Layer 2 of a small transformer language model trained on English Wikipedia (15 layers, counted from 0, width 96).
In attention head 1, each number of a token's query is one row of weights dot the token's vector x. The head spreads its attention over the tokens so far by the softmax of query dot key.

Query weights of the head. A number n stands for n times 0.0012.
q0: -18 2 -9 66 -95 8 -71 -18 79 9 49 -55 33 10 9 -25 -36 10 -61 -70 -42 31 -108 49 25 8 28 -47 -45 0 33 -88 -76 43 5 66 -146 38 -38 -9 103 -27 202 -10 -199 -51 -27 43 -27 -152 153 80 10 -88 -3 29 -93 17 109 -66 -60 14 14 89 31 7 -20 -27 -71 -61 -32 -1 94 -14 120 187 72 187 12 154 26 24 47 17 -44 127 -25 -208 13 3 72 19 -89 26 64 -17
q1: 62 -50 82 153 -224 66 144 -28 -31 -152 22 -10 39 51 194 37 -23 -55 -179 -40 -33 -117 145 85 -51 -73 154 -24 -225 41 62 -10 -109 166 68 -18 -17 -32 97 -63 -97 64 219 22 -189 -256 48 160 16 64 42 21 157 -85 152 -83 -241 -63 63 73 61 -98 -191 118 50 55 -63 40 -222 -31 67 -42 -22 88 62 -143 18 235 -364 11 -171 -236 94 77 2 21 142 -32 93 91 110 -141 -64 80 -40 116
q2: 5 -94 82 -22 5 22 27 176 148 110 111 -33 -35 80 -40 -6 -142 194 133 -94 46 494 42 -7 -2 120 83 -219 -144 6 -5 38 73 -68 -15 -58 -174 126 -122 68 288 -140 27 -43 33 54 -118 -19 -24 -129 -15 36 -88 -202 -31 -134 -45 193 -11 -16 -9 -39 -156 173 -194 -53 142 -21 154 48 106 -49 59 -1 64 -64 -106 -96 -89 138 61 -27 -71 -73 -64 214 -69 176 75 -99 -85 -76 36 -22 11 -85
q3: 65 65 -13 21 34 94 -51 64 8 -60 9 -59 -28 78 8 -120 36 -47 -31 -171 -96 -139 87 8 -29 -17 73 -16 74 70 -46 -112 -68 132 -46 28 7 -114 -40 -4 59 81 37 64 -39 101 40 22 248 2 85 7 126 -48 -163 -186 -3 -163 -141 138 -63 -91 149 54 -46 41 -27 -64 -52 56 -130 -86 -16 -86 68 88 -45 89 110 -143 15 -3 -9 -20 113 -34 -92 -79 75 31 46 -24 -86 -22 -11 24
q4: -55 -169 -117 -43 168 -142 -176 -13 40 -154 148 73 -57 -17 -31 51 -222 43 -65 -48 -125 83 -58 -41 -81 93 105 -110 -173 -7 155 -18 -148 244 -138 -121 144 -39 -16 -190 -49 -31 59 309 -46 69 -67 -64 -75 115 -53 72 177 72 -86 -174 -110 71 -62 102 76 88 -50 189 107 33 -48 -121 -53 171 -43 202 -26 -163 79 30 74 140 -81 -39 -92 51 -139 -141 -89 -65 -16 113 307 154 9 -63 -95 183 6 -91
q5: -19 45 96 -13 -97 2 89 -53 -71 7 -10 -22 11 -85 -125 -4 73 -16 156 76 24 72 38 -91 -12 4 65 55 55 13 -106 17 69 -28 -43 37 -6 123 -24 48 -32 52 -36 107 39 -32 44 -29 -141 -85 32 -1 12 64 -61 2 116 -32 114 -136 83 72 13 -63 -71 31 -23 -47 78 -67 78 -183 -124 12 -39 74 10 1 -17 -57 8 -11 22 136 38 -62 25 117 -96 153 81 -66 -62 99 95 115
q6: 39 28 -20 16 -30 -7 -134 189 81 -34 124 -147 -7 86 93 134 -78 57 163 13 -70 32 -90 52 72 55 -9 -37 -64 -40 77 -45 -5 19 15 -62 -56 -113 10 -1 5 2 40 -16 -53 3 8 57 -38 87 -38 -39 -18 -58 -176 -110 -11 49 -73 -56 -49 50 17 -20 21 -6 -82 -87 105 157 34 7 13 -1 58 -58 28 -6 28 -8 67 12 -148 42 88 54 -18 -123 74 -112 -50 -14 -105 -14 -11 -75
q7: -15 -50 -167 -24 -40 -42 40 -17 -101 41 -111 95 134 -64 -210 -60 101 -29 -155 195 40 -24 -209 -129 35 -37 58 -87 10 -125 89 -31 2 -53 56 6 -33 29 -77 146 -10 45 -228 -42 -70 -41 -29 -6 -128 -54 -84 -64 -62 4 -18 -23 44 -96 44 17 2 106 79 -46 -184 57 80 54 204 22 -142 56 -75 37 -16 -14 -83 -175 25 128 -13 -84 133 88 77 79 -1 34 23 -6 84 37 28 -120 -15 5
q8: -20 69 -130 -117 59 -56 -53 -2 57 120 -129 101 19 -69 102 112 36 8 136 41 111 50 -165 -89 66 -10 -139 -37 129 -68 -150 7 -12 -118 35 -4 -90 6 -42 97 -8 -34 -73 40 139 54 63 -43 23 89 -67 -25 217 52 -68 117 158 -5 -9 -18 -69 29 31 -128 151 -104 15 51 149 7 -201 -43 -86 -171 89 25 -53 -63 55 161 -4 17 -79 -48 -20 -31 -52 -9 -33 -141 -65 71 -43 15 37 -32
q9: 21 30 1 66 -43 22 -173 230 25 50 115 74 -10 108 85 47 65 -79 117 39 -16 0 293 -77 102 67 -115 -98 148 220 -48 -48 -77 -47 8 -20 -39 -105 -5 -1 -20 -17 -168 -103 53 94 36 -19 -40 39 -55 55 -7 60 -142 33 44 -98 -200 44 -1 98 93 -181 -79 2 -28 160 125 144 -3 47 56 36 -1 -56 -28 -26 -47 23 38 12 -77 -91 64 -58 -70 68 62 10 -150 -56 -8 8 26 73
q10: -39 70 -67 -61 203 101 60 156 35 102 126 195 -113 -108 105 -25 63 -132 38 31 66 -50 17 48 134 53 -15 -116 4 55 -4 7 82 -117 -25 -43 -200 141 39 -91 59 -81 -51 -71 88 72 -3 -17 134 -153 -111 173 -58 23 -34 -88 -111 77 -183 65 -115 41 146 34 -51 -92 -94 -11 222 -9 33 89 38 -136 -54 -73 -7 -149 55 95 43 33 193 133 15 22 -21 2 -143 -68 0 -93 13 92 -41 -114
q11: 132 74 327 -47 93 8 -191 111 -48 -80 46 -103 -95 120 -155 -8 68 -119 48 -56 68 -19 175 38 32 -17 27 -128 251 -16 -135 -80 67 -189 -56 88 125 67 -29 -26 9 35 -89 -2 176 -148 -1 72 61 269 -26 4 -21 173 146 117 69 -134 -95 -87 -51 148 -30 -67 -34 -76 103 -34 -193 116 138 5 -13 76 -138 -225 -38 -10 -39 -61 58 -31 55 -3 35 -45 102 38 -47 -80 13 -121 40 -46 -174 -157
q12: 69 83 -55 84 -64 60 43 106 67 -28 -127 -60 61 0 137 13 10 -35 -19 -12 22 -114 -101 78 42 -53 -186 -109 26 -80 35 116 6 32 75 -74 24 -136 66 38 -99 94 48 -141 43 1 -35 60 -11 -70 57 14 47 88 43 93 -98 -25 34 94 -108 -146 66 -68 6 -75 -147 -25 19 -150 -29 -101 12 95 46 -38 83 141 19 -88 24 7 -35 78 -100 47 -32 -257 40 -226 -25 45 58 -132 93 -76
q13: 57 -84 -28 0 178 -115 -42 -8 -11 -121 124 59 -88 99 10 -42 -42 56 108 -129 -53 -30 -28 54 7 54 -50 -41 -93 72 65 -60 -119 97 -168 -110 104 16 77 -67 7 -71 129 55 39 -95 149 -172 61 135 23 38 16 -108 -3 36 -35 -39 -88 -27 8 92 -96 62 -37 46 3 -16 -65 39 -5 84 120 -15 11 74 75 89 43 -66 -100 103 -78 -137 -39 -106 -7 -113 147 105 -65 -29 -68 112 11 -91
q14: -107 72 -148 -138 86 43 91 2 42 -32 -48 -120 34 68 -4 3 104 -65 -14 110 50 -63 49 86 -36 11 -36 13 -17 -31 -34 17 70 -38 11 -26 47 -49 50 -82 -81 -10 -42 42 132 -15 103 90 46 132 -11 78 116 45 -46 -16 -119 20 -85 99 -10 -95 13 34 76 -92 -33 -152 -5 -70 6 -69 4 -176 20 2 34 -23 -6 -113 135 -21 78 13 -87 -54 216 -69 3 -14 -20 75 44 -13 36 78
q15: -28 -24 96 72 3 -24 162 -20 121 -52 -8 -107 4 -49 154 -5 -50 -52 -48 -69 1 -97 -70 -26 1 -20 -21 86 65 -96 -95 232 92 67 11 -66 -92 212 -5 6 51 9 48 4 -94 -37 45 -122 -25 85 -75 55 -32 9 -85 5 -164 14 -47 3 31 227 99 -50 -26 26 -206 -17 -38 -53 14 -99 -138 -13 51 107 109 37 175 -27 -32 130 -106 -57 3 -5 -15 33 -84 -4 -71 -83 11 -29 216 38
q16: -9 28 -2 136 -85 -90 -54 35 -85 -74 88 64 21 44 -126 98 -140 -38 23 54 -81 217 79 51 77 6 64 -2 -173 95 99 -102 -19 -25 -78 1 -105 -114 26 68 154 -126 107 -110 -15 -57 60 96 -17 -63 -95 -36 -39 -116 -107 18 -63 42 184 -69 -5 18 -152 119 76 60 -34 -56 56 283 -3 154 37 1 5 -78 -44 -82 -49 -129 3 -91 33 84 17 91 55 17 75 -57 -62 10 -87 58 -53 -80
q17: 56 -41 -37 -124 76 -10 76 80 -90 -160 18 115 -1 -171 -14 66 10 25 42 -23 34 -19 -115 13 23 -25 -2 106 44 -113 -24 -19 2 16 55 -5 -132 -101 25 -4 80 -53 8 38 -23 -48 -90 7 -88 59 32 70 -122 100 -59 2 -99 -11 -80 59 55 223 -2 -6 -11 19 20 -102 45 16 -102 5 71 -57 7 27 50 -47 95 24 78 176 -21 2 28 -63 188 -175 65 -51 -14 167 0 37 -51 -41
q18: -5 -18 -16 126 -20 98 24 118 -34 90 -63 -42 47 -20 -61 41 44 -113 -26 25 5 21 24 -107 -7 -17 -1 -58 -13 -44 1 28 10 -89 -13 -48 3 -77 28 -13 14 -43 11 19 -102 -99 23 152 6 133 57 -56 179 18 -42 -151 18 39 -14 224 -62 -56 151 5 20 -84 104 -10 48 -60 -110 -104 -6 -83 165 -49 -49 -12 120 89 87 24 -80 92 -76 129 -10 25 45 -93 -28 5 18 -119 51 0
q19: -6 9 51 31 10 -27 -94 -62 -67 -85 23 -52 -89 11 44 -118 47 81 -93 -132 65 15 58 -99 -77 36 -12 64 81 80 2 -184 69 67 84 80 49 75 18 43 -6 90 -11 -38 93 -120 10 -250 90 -85 157 60 47 -182 151 27 40 -109 30 5 4 159 -112 48 -106 9 89 171 -245 -143 -16 3 -10 58 -109 102 -25 139 -80 -58 -191 -106 127 19 40 4 -123 164 -100 124 21 -1 44 114 33 -33
q20: -1 -6 -54 -62 2 83 1 108 21 -167 -20 -120 -54 127 -15 100 -10 162 60 -39 -49 165 -122 -2 -101 -35 -43 -69 -34 -95 43 9 -67 66 -9 18 -19 -79 -27 -34 -60 -33 14 45 -22 -59 -76 -44 -163 108 98 -67 -8 80 79 -76 80 21 156 -25 -58 62 -122 8 -80 29 107 -33 -118 27 -98 -24 123 -65 -79 -19 -91 47 -78 -26 -6 -42 -20 -69 41 -14 44 -120 -141 -131 -37 60 101 66 -60 29
q21: -128 136 12 -128 53 92 77 -14 43 -31 -34 -225 -57 41 -44 -5 60 -91 15 -10 66 -97 60 6 -85 -5 -9 31 -8 7 -77 23 -26 -6 -64 24 68 15 -42 44 -38 -25 -4 112 52 23 30 51 149 46 150 -1 165 45 -16 -58 -54 31 -63 193 0 -131 86 17 3 25 37 45 -85 -104 -21 -119 68 -67 20 34 44 -3 9 -16 106 72 -33 -31 -69 39 32 -44 -5 -16 -122 -35 132 -22 13 170
q22: -32 28 67 -1 123 2 -39 109 99 -91 78 -112 -31 138 85 59 -4 76 35 -65 -9 -60 -107 -23 53 25 -193 26 89 -129 -73 1 -81 14 39 2 -41 14 89 -45 -67 -67 85 -17 -112 -57 -40 -104 36 107 -12 43 22 -20 -54 -43 -107 74 -17 39 -3 133 -30 10 -55 -52 -109 -12 -141 -53 5 28 52 -11 22 29 100 -79 93 61 -10 87 -56 -117 50 54 4 -32 -61 -94 -113 89 100 -21 -46 -45
q23: -129 60 12 12 4 67 23 81 -3 -67 -6 37 37 52 -127 -41 -31 -24 12 12 4 38 -33 70 -86 7 118 -104 -19 112 115 84 18 -24 144 40 12 217 -52 82 -48 123 17 -82 145 67 73 -33 69 -40 -2 -225 28 -9 -3 -102 -31 137 -23 -3 140 -245 -12 -6 -37 64 66 16 23 60 -20 -121 -89 -155 -62 0 -66 -95 50 -140 -19 49 71 -93 -53 -17 -63 25 29 47 52 -43 56 -157 8 37
q24: -40 4 -89 181 54 -151 149 3 7 96 -165 112 112 -84 17 24 -23 -130 -129 109 -16 -110 -32 -59 231 80 -199 1 -79 51 35 -40 82 -17 83 -67 -92 33 -9 90 21 -27 -39 -11 -126 23 -59 -73 -148 -144 -308 62 -68 16 8 87 -124 -94 31 153 -23 120 246 -16 -128 42 -86 38 179 -16 -162 31 -66 116 90 -55 9 -141 17 68 63 10 54 132 24 61 5 -206 33 -120 -19 112 16 -32 88 35
q25: 73 -46 -22 156 39 -56 -112 15 90 72 53 13 -85 124 60 -49 43 -31 -225 35 -64 30 32 78 -86 43 -77 100 -20 61 193 0 -29 -149 179 62 5 99 41 32 -45 169 -25 -42 66 35 20 -37 -79 -90 -82 20 -24 23 133 48 59 75 -75 -29 162 -71 -13 -83 28 23 -71 83 -14 -7 3 17 64 28 -11 49 1 -62 -27 26 -75 -75 117 49 -65 76 -192 98 -7 21 -54 -59 -19 -124 -120 52
q26: 11 -70 180 130 84 -50 48 -47 88 -46 44 104 60 -43 64 131 14 11 -177 -22 -110 -70 -124 39 98 -14 6 46 -54 20 -41 -28 84 14 67 -55 -160 35 -34 -3 11 -93 3 -47 -44 20 -123 -196 -74 39 -183 55 -124 8 57 92 -45 -9 -66 15 43 104 134 -67 -13 133 -102 -48 15 53 -93 -51 -66 9 143 99 77 -195 115 96 4 65 -19 -26 -9 -79 22 -26 -5 -70 -33 -40 15 -26 26 -101
q27: -37 -15 118 -92 -40 -1 -86 -79 -6 -8 9 49 -13 -105 92 -9 -13 -21 180 -40 58 68 31 -60 -64 -14 132 -18 131 3 -126 207 11 12 21 127 -28 279 -59 -4 -109 0 -55 32 39 96 -35 24 -39 9 30 -178 -113 58 -25 23 11 -19 20 -105 12 -47 -66 -88 59 95 -7 20 34 -12 82 -112 -233 -16 -73 75 4 25 90 -53 7 -16 -66 -66 35 -106 6 89 -105 128 174 -147 0 4 51 121
q28: 8 -139 -43 78 -4 -73 -35 -12 -25 -10 47 199 2 1 -64 -75 48 -55 -131 55 20 56 39 -59 109 -39 9 -33 -70 -12 55 -162 69 -109 43 -6 -70 -20 -19 83 171 -56 77 -13 -73 24 -16 77 -57 -107 -23 -63 9 -3 -31 28 40 -10 -69 -108 87 98 27 4 9 43 11 -40 7 -16 -13 73 18 25 79 -118 -10 -36 -49 63 -15 -31 23 44 60 -6 -23 -14 115 39 130 -12 -55 -40 6 -161
q29: -23 110 25 135 69 41 105 -53 12 100 -18 -2 -5 -125 44 84 6 -59 -44 3 34 33 123 73 115 -51 15 -53 -64 91 -152 85 -48 -9 9 -58 -59 -74 -17 -50 22 -77 -63 17 -8 -15 -36 -8 16 -50 -88 14 80 65 35 54 -133 32 23 128 -107 -189 106 -42 33 -38 51 29 -4 -48 29 -64 23 84 133 14 87 -93 26 53 98 87 3 5 -56 -41 89 -1 48 -28 -45 70 70 -63 182 37
q30: -45 -31 113 72 -36 -56 -111 -48 2 80 20 21 -21 9 -19 93 43 132 164 -66 34 33 92 -34 151 38 -67 -41 76 128 -85 17 -27 94 -84 -45 47 -101 -163 43 99 -119 -21 -26 0 132 -94 88 90 -40 -59 107 -7 13 -57 -143 -59 -126 28 187 -37 -178 137 72 -33 -13 -31 8 242 150 38 110 -3 6 134 69 68 -79 42 11 12 -54 42 -39 -44 -20 -63 -7 -47 68 7 -19 -80 -82 224 -127
q31: -81 3 8 -2 56 42 146 -127 -32 -122 -82 -19 28 -12 14 -25 -15 -27 -41 29 -5 -43 30 123 -207 5 154 -21 -67 131 24 -57 23 -3 -3 -4 -53 -28 114 -35 48 57 37 14 152 -123 107 -69 47 0 8 6 11 -58 69 52 44 40 48 93 40 -57 -192 73 40 -11 57 86 -154 31 43 -51 25 -34 -72 -2 -40 64 -5 -51 -17 46 43 93 41 -11 -86 -90 21 14 -58 -28 -44 96 -102 22

Each question shows a short text with each token's key, already scaled and adjusted for position as the last token sees it. A number n stands for n times 0.0025.

Then comes the last token's vector x. A number n stands for n times 0.0096.

0 "ers": -22 43 13 -19 -11 -9 38 8 -31 38 2 60 119 52 34 -71 42 -7 4 13 31 -5 -11 14 7 94 -10 -86 32 -95 -106 60
1 "ey": -57 -6 28 -10 -31 -79 16 -67 -38 14 8 139 167 97 34 -107 85 -18 -9 41 47 17 -7 3 -33 26 -99 -88 46 -30 -12 16
2 " |": 57 3 56 64 -87 0 -68 64 177 -75 -26 -11 -74 -33 -30 -35 -42 -110 24 65 -80 4 -70 22 63 111 -30 -71 46 -74 -60 21
3 " United": -15 33 -60 -93 -15 -121 38 -102 81 49 33 129 198 65 72 -20 -28 -14 24 -17 -4 70 59 72 -24 50 -71 -80 -32 -85 -64 60
4 " States": -12 68 17 -71 -34 -82 21 -115 42 11 -3 52 111 96 23 -42 -27 -27 -33 17 -3 44 39 96 -65 70 -38 -16 0 -102 -73 31
5 " |": -80 49 68 72 -80 5 -80 66 -173 -41 -8 -14 -78 -37 -33 -26 -48 -91 23 62 -81 3 -76 22 72 106 -30 -66 51 -67 -63 20
6 " ": -93 19 -16 52 -1 21 14 -47 -78 112 32 -26 3 59 65 75 -83 -52 61 7 -52 43 24 34 -12 50 -13 -9 -46 -70 -77 -8
x: -3 68 -57 45 -49 79 57 -104 -6 1 -200 -71 174 172 44 -113 138 15 -84 77 46 0 37 16 -42 -123 -51 131 84 55 36 1 144 9 163 83 22 -57 -200 78 14 42 -164 -74 64 -37 -72 19 48 59 26 -39 -40 -41 7 51 59 81 129 26 -70 27 -25 -40 -6 -53 71 40 -78 -42 83 -75 -36 233 -113 -83 -79 18 -37 -48 11 -74 -57 -37 -56 48 33 -11 -105 48 -36 -31 104 -61 100 -138
To which token does the last token give the most attention? 5 " |"

0 " States": -18 41 -10 -44 -32 -61 12 -86 -67 -33 -29 78 118 75 64 -59 -46 -31 -6 19 -6 63 27 90 -49 54 -45 -27 -2 -74 -48 36
1 " |": 187 -15 47 72 -89 0 -75 74 57 -65 -29 -16 -69 -44 -23 -29 -54 -109 32 67 -83 5 -73 24 76 115 -32 -77 39 -65 -61 14
2 " ": 127 89 -26 70 12 16 15 -58 -6 51 27 -12 35 74 64 73 -97 -56 61 19 -66 50 26 15 -3 51 -14 -18 -49 -64 -53 -14
3 " |": -133 21 56 76 -80 -2 -75 62 150 -62 -22 -14 -68 -35 -29 -25 -53 -106 28 67 -87 5 -70 20 70 113 -31 -74 43 -65 -58 15
4 "\n": -90 63 37 -15 -147 13 -55 100 20 -9 -99 -140 -74 -75 32 32 -63 -32 23 22 -24 22 -15 21 119 71 22 -51 -5 -38 -173 -16
5 "|": -68 36 14 76 -93 -4 -19 85 -143 -19 -11 -44 -132 -51 -12 13 -20 -142 34 47 -107 -22 -72 35 97 138 2 -62 45 -56 -65 -22
6 " 28": -22 7 -140 4 -19 -61 17 -29 -61 -36 19 62 173 87 -14 17 -29 -40 -17 15 -30 -3 -45 37 58 21 -4 -26 73 -79 31 -1
x: -25 93 20 -35 -42 106 69 -75 -9 106 -22 -19 121 58 -90 -31 160 6 22 -17 136 21 36 34 63 -139 92 -56 59 -168 -313 58 100 -18 -33 152 47 -26 67 16 17 15 -127 -14 -5 -7 -29 2 22 32 7 18 -113 0 47 -36 -3 -80 84 -51 -1 38 -9 -202 23 -176 127 94 38 -4 13 -76 -35 -10 -61 -130 -9 1 -8 23 91 -99 -46 111 92 135 63 -22 -47 13 -61 -50 -25 -35 -78 17
To which token does the last token give the most attention? 4 "\n"

0 " people": -61 83 33 24 -10 -70 -7 -80 -53 35 -7 12 63 88 -7 -2 37 -26 -61 -3 31 46 82 40 -58 59 10 -45 6 -93 -36 60
1 " during": 87 -21 -70 -78 -104 34 -27 18 38 -89 -70 6 22 54 -84 -35 -11 -107 8 66 -6 -8 24 30 -16 17 21 18 8 -50 49 -61
2 " the": -26 47 97 -152 -96 37 -114 35 103 -92 21 -50 -99 -6 -27 40 -139 -113 31 140 -19 69 -6 91 -100 53 -58 76 -17 -66 -51 73
3 " S": 61 4 -2 62 45 -47 6 -102 87 126 75 -3 97 131 -37 115 33 -45 -72 10 -94 -17 25 -18 13 141 46 -56 6 -28 -10 8
4 "ind": -19 -45 -71 39 -15 -78 -62 -56 30 48 39 88 282 69 94 -42 27 -53 34 53 10 79 -5 -47 46 5 -61 -141 25 30 78 3
5 "h": -37 -2 22 11 -12 -82 23 -67 4 24 50 0 122 30 40 18 -27 -55 46 8 -56 71 19 -7 -52 57 26 -62 -30 18 10 91
6 "i-": 2 -23 -17 17 -147 -53 -6 -89 -54 31 -9 39 89 -2 26 63 -11 -23 -17 -5 25 81 64 -9 -32 -34 -14 -27 -64 69 73 -1
x: 13 -37 -85 3 -12 61 -12 -96 -45 -13 -109 118 181 -78 -15 -30 83 -49 -11 140 75 4 38 32 -60 -221 -108 -8 99 -24 70 -30 50 -76 -17 235 -24 -66 68 53 -26 18 -87 49 13 -46 51 44 -42 -90 51 -6 11 -38 -13 -10 115 -69 25 -71 -118 137 35 -170 -82 102 35 -16 -48 43 109 -29 20 -65 -154 -18 -17 27 0 -66 96 -265 98 38 83 -21 -74 91 -22 98 -31 59 172 50 -49 -4
To which token does the last token give the most attention? 2 " the"

0 " of": 149 -180 -4 -169 -141 62 -102 77 -58 -164 -63 18 -51 -48 -124 -90 10 -165 -21 166 14 -15 -87 19 -42 64 4 42 6 -79 10 47
1 " three": 69 96 37 -119 -36 -34 13 5 16 -53 36 -73 -87 19 11 12 -89 -53 19 9 -2 33 6 51 -66 35 7 22 -16 -120 -105 63
2 " min": 94 -6 -114 128 0 -67 -11 -37 -20 86 65 119 176 102 56 24 -97 -41 25 13 -62 146 24 -19 39 -80 5 -95 -92 4 107 -9
3 "utes": 19 -54 28 -46 29 -51 29 -29 91 73 68 83 124 57 29 -27 36 31 -64 24 28 -43 9 11 -23 62 11 -34 12 -78 -42 18
4 " and": -126 65 122 -56 -143 89 -64 70 -11 -198 8 -26 -146 -48 -70 -40 -82 -99 -38 148 55 36 -9 90 -54 43 -36 54 0 -97 -57 11
5 " for": -40 36 23 -108 -88 23 -1 63 -109 -71 -38 35 -10 24 -99 -52 -3 -97 32 65 27 -14 -4 -4 -20 35 13 -17 33 -76 42 -45
6 "ty": -21 11 76 -41 -54 -57 -33 -11 -21 -19 128 4 -32 -1 2 -54 76 -21 -17 -29 8 17 -56 74 -74 17 -32 4 61 -65 30 57
x: 45 9 40 -92 -105 18 -42 63 -14 73 -38 -57 -37 53 -30 -10 182 -33 -39 -34 189 -46 4 -96 -91 -27 6 90 41 -108 -134 146 211 12 -10 184 25 82 -109 57 41 -10 -25 -5 -52 -152 159 -33 -42 -31 19 -195 39 -15 82 31 84 -38 1 -14 20 49 -38 -185 -127 -6 35 55 -16 -56 7 12 19 -68 -96 -54 -93 -49 18 69 -48 -100 94 84 -76 66 25 74 -127 -41 64 27 33 74 62 23
Which token does the last token look at most, and with what share of its attention? 4 " and", with about 60%

0 "res": -82 -22 128 -7 46 -74 14 2 -30 79 28 104 72 85 -11 -78 66 -7 -13 56 37 -13 -3 -40 19 89 -14 -120 44 -54 -33 17
1 "f": 57 22 -29 -56 11 -48 39 -42 -51 37 57 67 184 49 -3 4 -44 -28 54 9 -17 12 9 -66 -3 26 59 -66 -20 -19 34 5
2 "onn": 84 9 -34 100 66 -95 38 -123 5 145 23 151 297 111 137 -3 -120 -15 73 55 -22 200 89 -76 -36 -29 -85 -150 -49 -5 31 19
3 " |": -142 -1 80 76 -81 5 -88 51 168 -81 -25 -19 -86 -42 -14 -18 -78 -92 17 86 -83 16 -55 3 53 99 -23 -51 32 -54 -48 17
4 " B": -87 -60 -116 29 -31 -44 -8 -75 123 8 64 24 206 34 -10 54 -23 -71 34 5 -37 29 17 20 14 84 60 -23 15 -6 73 -29
5 "ul": -63 -40 15 50 32 -113 29 -78 0 -34 -31 98 186 80 -3 -28 15 -50 17 86 -30 26 31 -108 -3 -10 -82 -130 -23 -18 29 22
6 "k": -73 -80 -75 71 12 -42 33 -102 5 97 56 105 309 94 86 4 -19 -32 69 14 -53 96 35 -30 10 34 15 -111 7 28 21 -4
x: 1 83 52 7 -18 10 -27 50 -40 50 -37 -76 118 -6 -71 -30 -8 108 62 113 -2 4 38 -60 9 -16 11 -29 64 1 -25 -70 127 -24 231 281 -29 -25 -79 -49 47 31 -16 -9 -40 -88 95 30 51 11 126 42 -37 -6 -41 -15 155 9 -91 -171 -55 5 -56 -103 -121 27 39 72 5 13 -99 -90 108 13 -218 -67 -57 131 -82 -47 -185 -82 131 -49 2 -47 89 -124 -59 20 1 16 38 -53 -24 37
Which two tokens does the last token look at most, in order? 3 " |", 0 "res"

0 " W": -17 157 -119 60 60 -88 92 -145 -152 119 75 34 217 131 29 111 -55 -59 78 -65 -81 11 97 21 -16 82 77 -57 2 -37 34 -51
1 "ol": -69 -5 -12 87 21 -101 18 -64 -70 24 10 148 213 112 17 -12 -4 -27 107 52 -34 108 57 -13 40 -56 -22 -83 -54 24 32 58
2 "ff": 96 -24 -144 117 -9 -96 72 -88 32 114 17 141 366 116 22 7 -68 -5 51 4 24 74 110 -64 45 -30 12 -104 -12 3 66 -56
3 " |": -125 8 60 74 -79 1 -85 53 159 -63 -25 -8 -69 -34 -25 -24 -62 -91 24 69 -76 10 -57 8 53 88 -21 -52 40 -62 -37 19
4 " B": -78 -65 -139 36 -23 -60 6 -88 129 36 63 26 231 36 -8 59 -23 -68 39 -20 -31 28 28 28 9 87 55 -27 12 -16 72 -38
5 "elf": -24 -42 23 -40 -44 -146 24 -13 5 2 45 101 136 5 5 -108 68 5 37 -30 22 40 -11 54 -4 -8 -48 -79 24 -52 18 2
6 "ast": -16 -44 -74 -31 -1 -134 64 -137 -22 77 -26 51 280 89 46 24 -33 -81 51 -26 -24 30 72 -34 -56 47 -37 -117 -70 -38 -29 17
x: 12 -77 21 -16 -35 29 -60 32 24 -103 14 86 223 -115 18 19 79 28 46 93 122 40 25 14 -123 -130 27 -58 25 -88 -25 -61 149 49 119 190 -46 23 -130 18 113 -40 -167 -51 -66 -44 123 -63 -47 45 -2 -77 -76 -74 81 53 178 9 13 -43 24 -81 32 -176 -101 -88 -1 21 40 22 -11 -97 -44 143 -121 25 -5 88 -113 -9 -29 -10 3 -34 178 -60 -80 -37 -145 81 78 -40 147 35 -7 -3
To which token does the last token give the most attention? 3 " |"

0 "'s": 95 37 167 -131 -78 1 -42 -12 -42 -100 -1 -6 -148 8 11 -32 -39 -54 2 99 51 65 25 104 -117 71 -65 28 -36 -104 -105 93
1 " L": 118 70 -1 86 16 -63 68 -105 -95 114 33 -24 160 84 28 52 -59 -69 50 13 -37 51 87 24 8 131 32 -93 -41 -53 -61 -22
2 "ike": 44 10 68 -74 -43 -66 -33 -60 71 -98 25 75 21 25 43 -88 33 1 -9 81 44 80 17 56 -99 13 -74 -55 5 -63 11 67
3 " a": -25 76 155 -56 -46 22 -5 52 24 13 109 -92 -278 -11 -21 21 -71 -76 7 23 4 -4 9 25 -26 83 49 26 24 -67 -34 8
4 " Star": 22 -10 -59 -21 -32 -187 51 -67 108 97 -10 68 248 61 68 -45 58 -6 20 -17 52 48 43 89 -20 102 11 -112 -13 -59 -75 46
5 "\",": -45 57 150 24 -115 72 -108 35 -118 -117 -25 -85 -233 -98 44 -49 -114 -68 14 64 -25 75 -23 50 -20 43 -8 25 -11 -46 -77 28
6 " Island": -63 -87 -22 14 -25 -115 -32 -112 -16 51 -6 120 203 104 56 -42 -5 -68 1 28 -18 70 37 -9 2 27 -44 -114 10 -13 39 -40
x: 114 44 8 -28 -38 8 -98 51 19 -119 -71 13 209 -51 10 75 -33 -60 14 -27 101 -61 2 20 -27 -21 83 -67 79 19 -202 -73 146 15 122 239 32 -6 64 -33 30 112 -85 -7 -34 86 109 96 -65 -32 31 136 -145 31 17 116 90 68 -137 -46 -25 -71 -84 -237 -100 27 72 -22 -60 3 -56 2 -16 85 -129 -29 -23 26 -73 -43 -38 -160 89 20 96 17 -64 -109 -28 53 19 -36 64 10 -24 22
Which two tokens does the last token look at most, in order? 5 "\",", 0 "'s"

0 " E": -132 32 29 89 2 -140 41 -115 -38 43 52 12 94 52 3 -1 40 -37 8 -21 -13 44 50 28 -5 94 42 -71 -32 -40 -77 74
1 "rick": -35 36 -31 27 47 -96 19 -127 -38 17 2 154 174 121 66 -20 -32 5 41 4 12 114 80 16 -46 -1 -39 -41 9 -8 6 18
2 " S": 111 28 -6 51 57 -55 22 -111 -3 124 76 0 89 132 -34 107 11 -34 -75 1 -81 -22 47 -36 -2 131 45 -46 -11 -52 -17 -1
3 "erm": 50 -63 -108 44 83 -117 70 -75 33 158 16 186 320 99 -16 9 5 -23 76 -8 -21 30 39 -108 24 -27 21 -120 -7 6 114 -52
4 "on": -60 56 60 -33 5 -18 -26 -82 5 -38 19 106 62 52 101 -41 -77 -18 37 92 -2 132 30 -38 -146 -99 -135 -47 -61 -13 -11 86
5 ".": -80 14 199 27 -128 55 -107 34 -70 -72 10 -57 -156 -54 42 -21 -112 -32 8 90 -11 70 -29 89 21 118 9 11 -12 -37 -60 0
6 "\n": 30 61 61 -9 -148 29 -61 99 -100 13 -109 -138 -102 -74 39 35 -60 -47 24 34 -36 24 -20 11 107 63 24 -34 2 -29 -157 -23
x: 30 3 -33 -24 -3 -17 47 41 -23 52 -111 -10 295 10 7 6 -89 9 19 280 86 -20 -96 22 48 -176 -68 -3 35 -59 162 -15 243 -69 114 47 18 10 8 177 -17 0 -171 -57 -12 3 41 -3 20 -35 -41 8 -39 -46 33 109 -39 10 85 -10 -4 -3 12 -275 -31 -51 -21 -38 37 18 -27 -15 -18 72 -14 -38 -56 -66 45 13 22 -53 -11 21 -18 97 -37 -32 -9 -251 -18 26 134 -38 10 -36
To which token does the last token give the most attention? 6 "\n"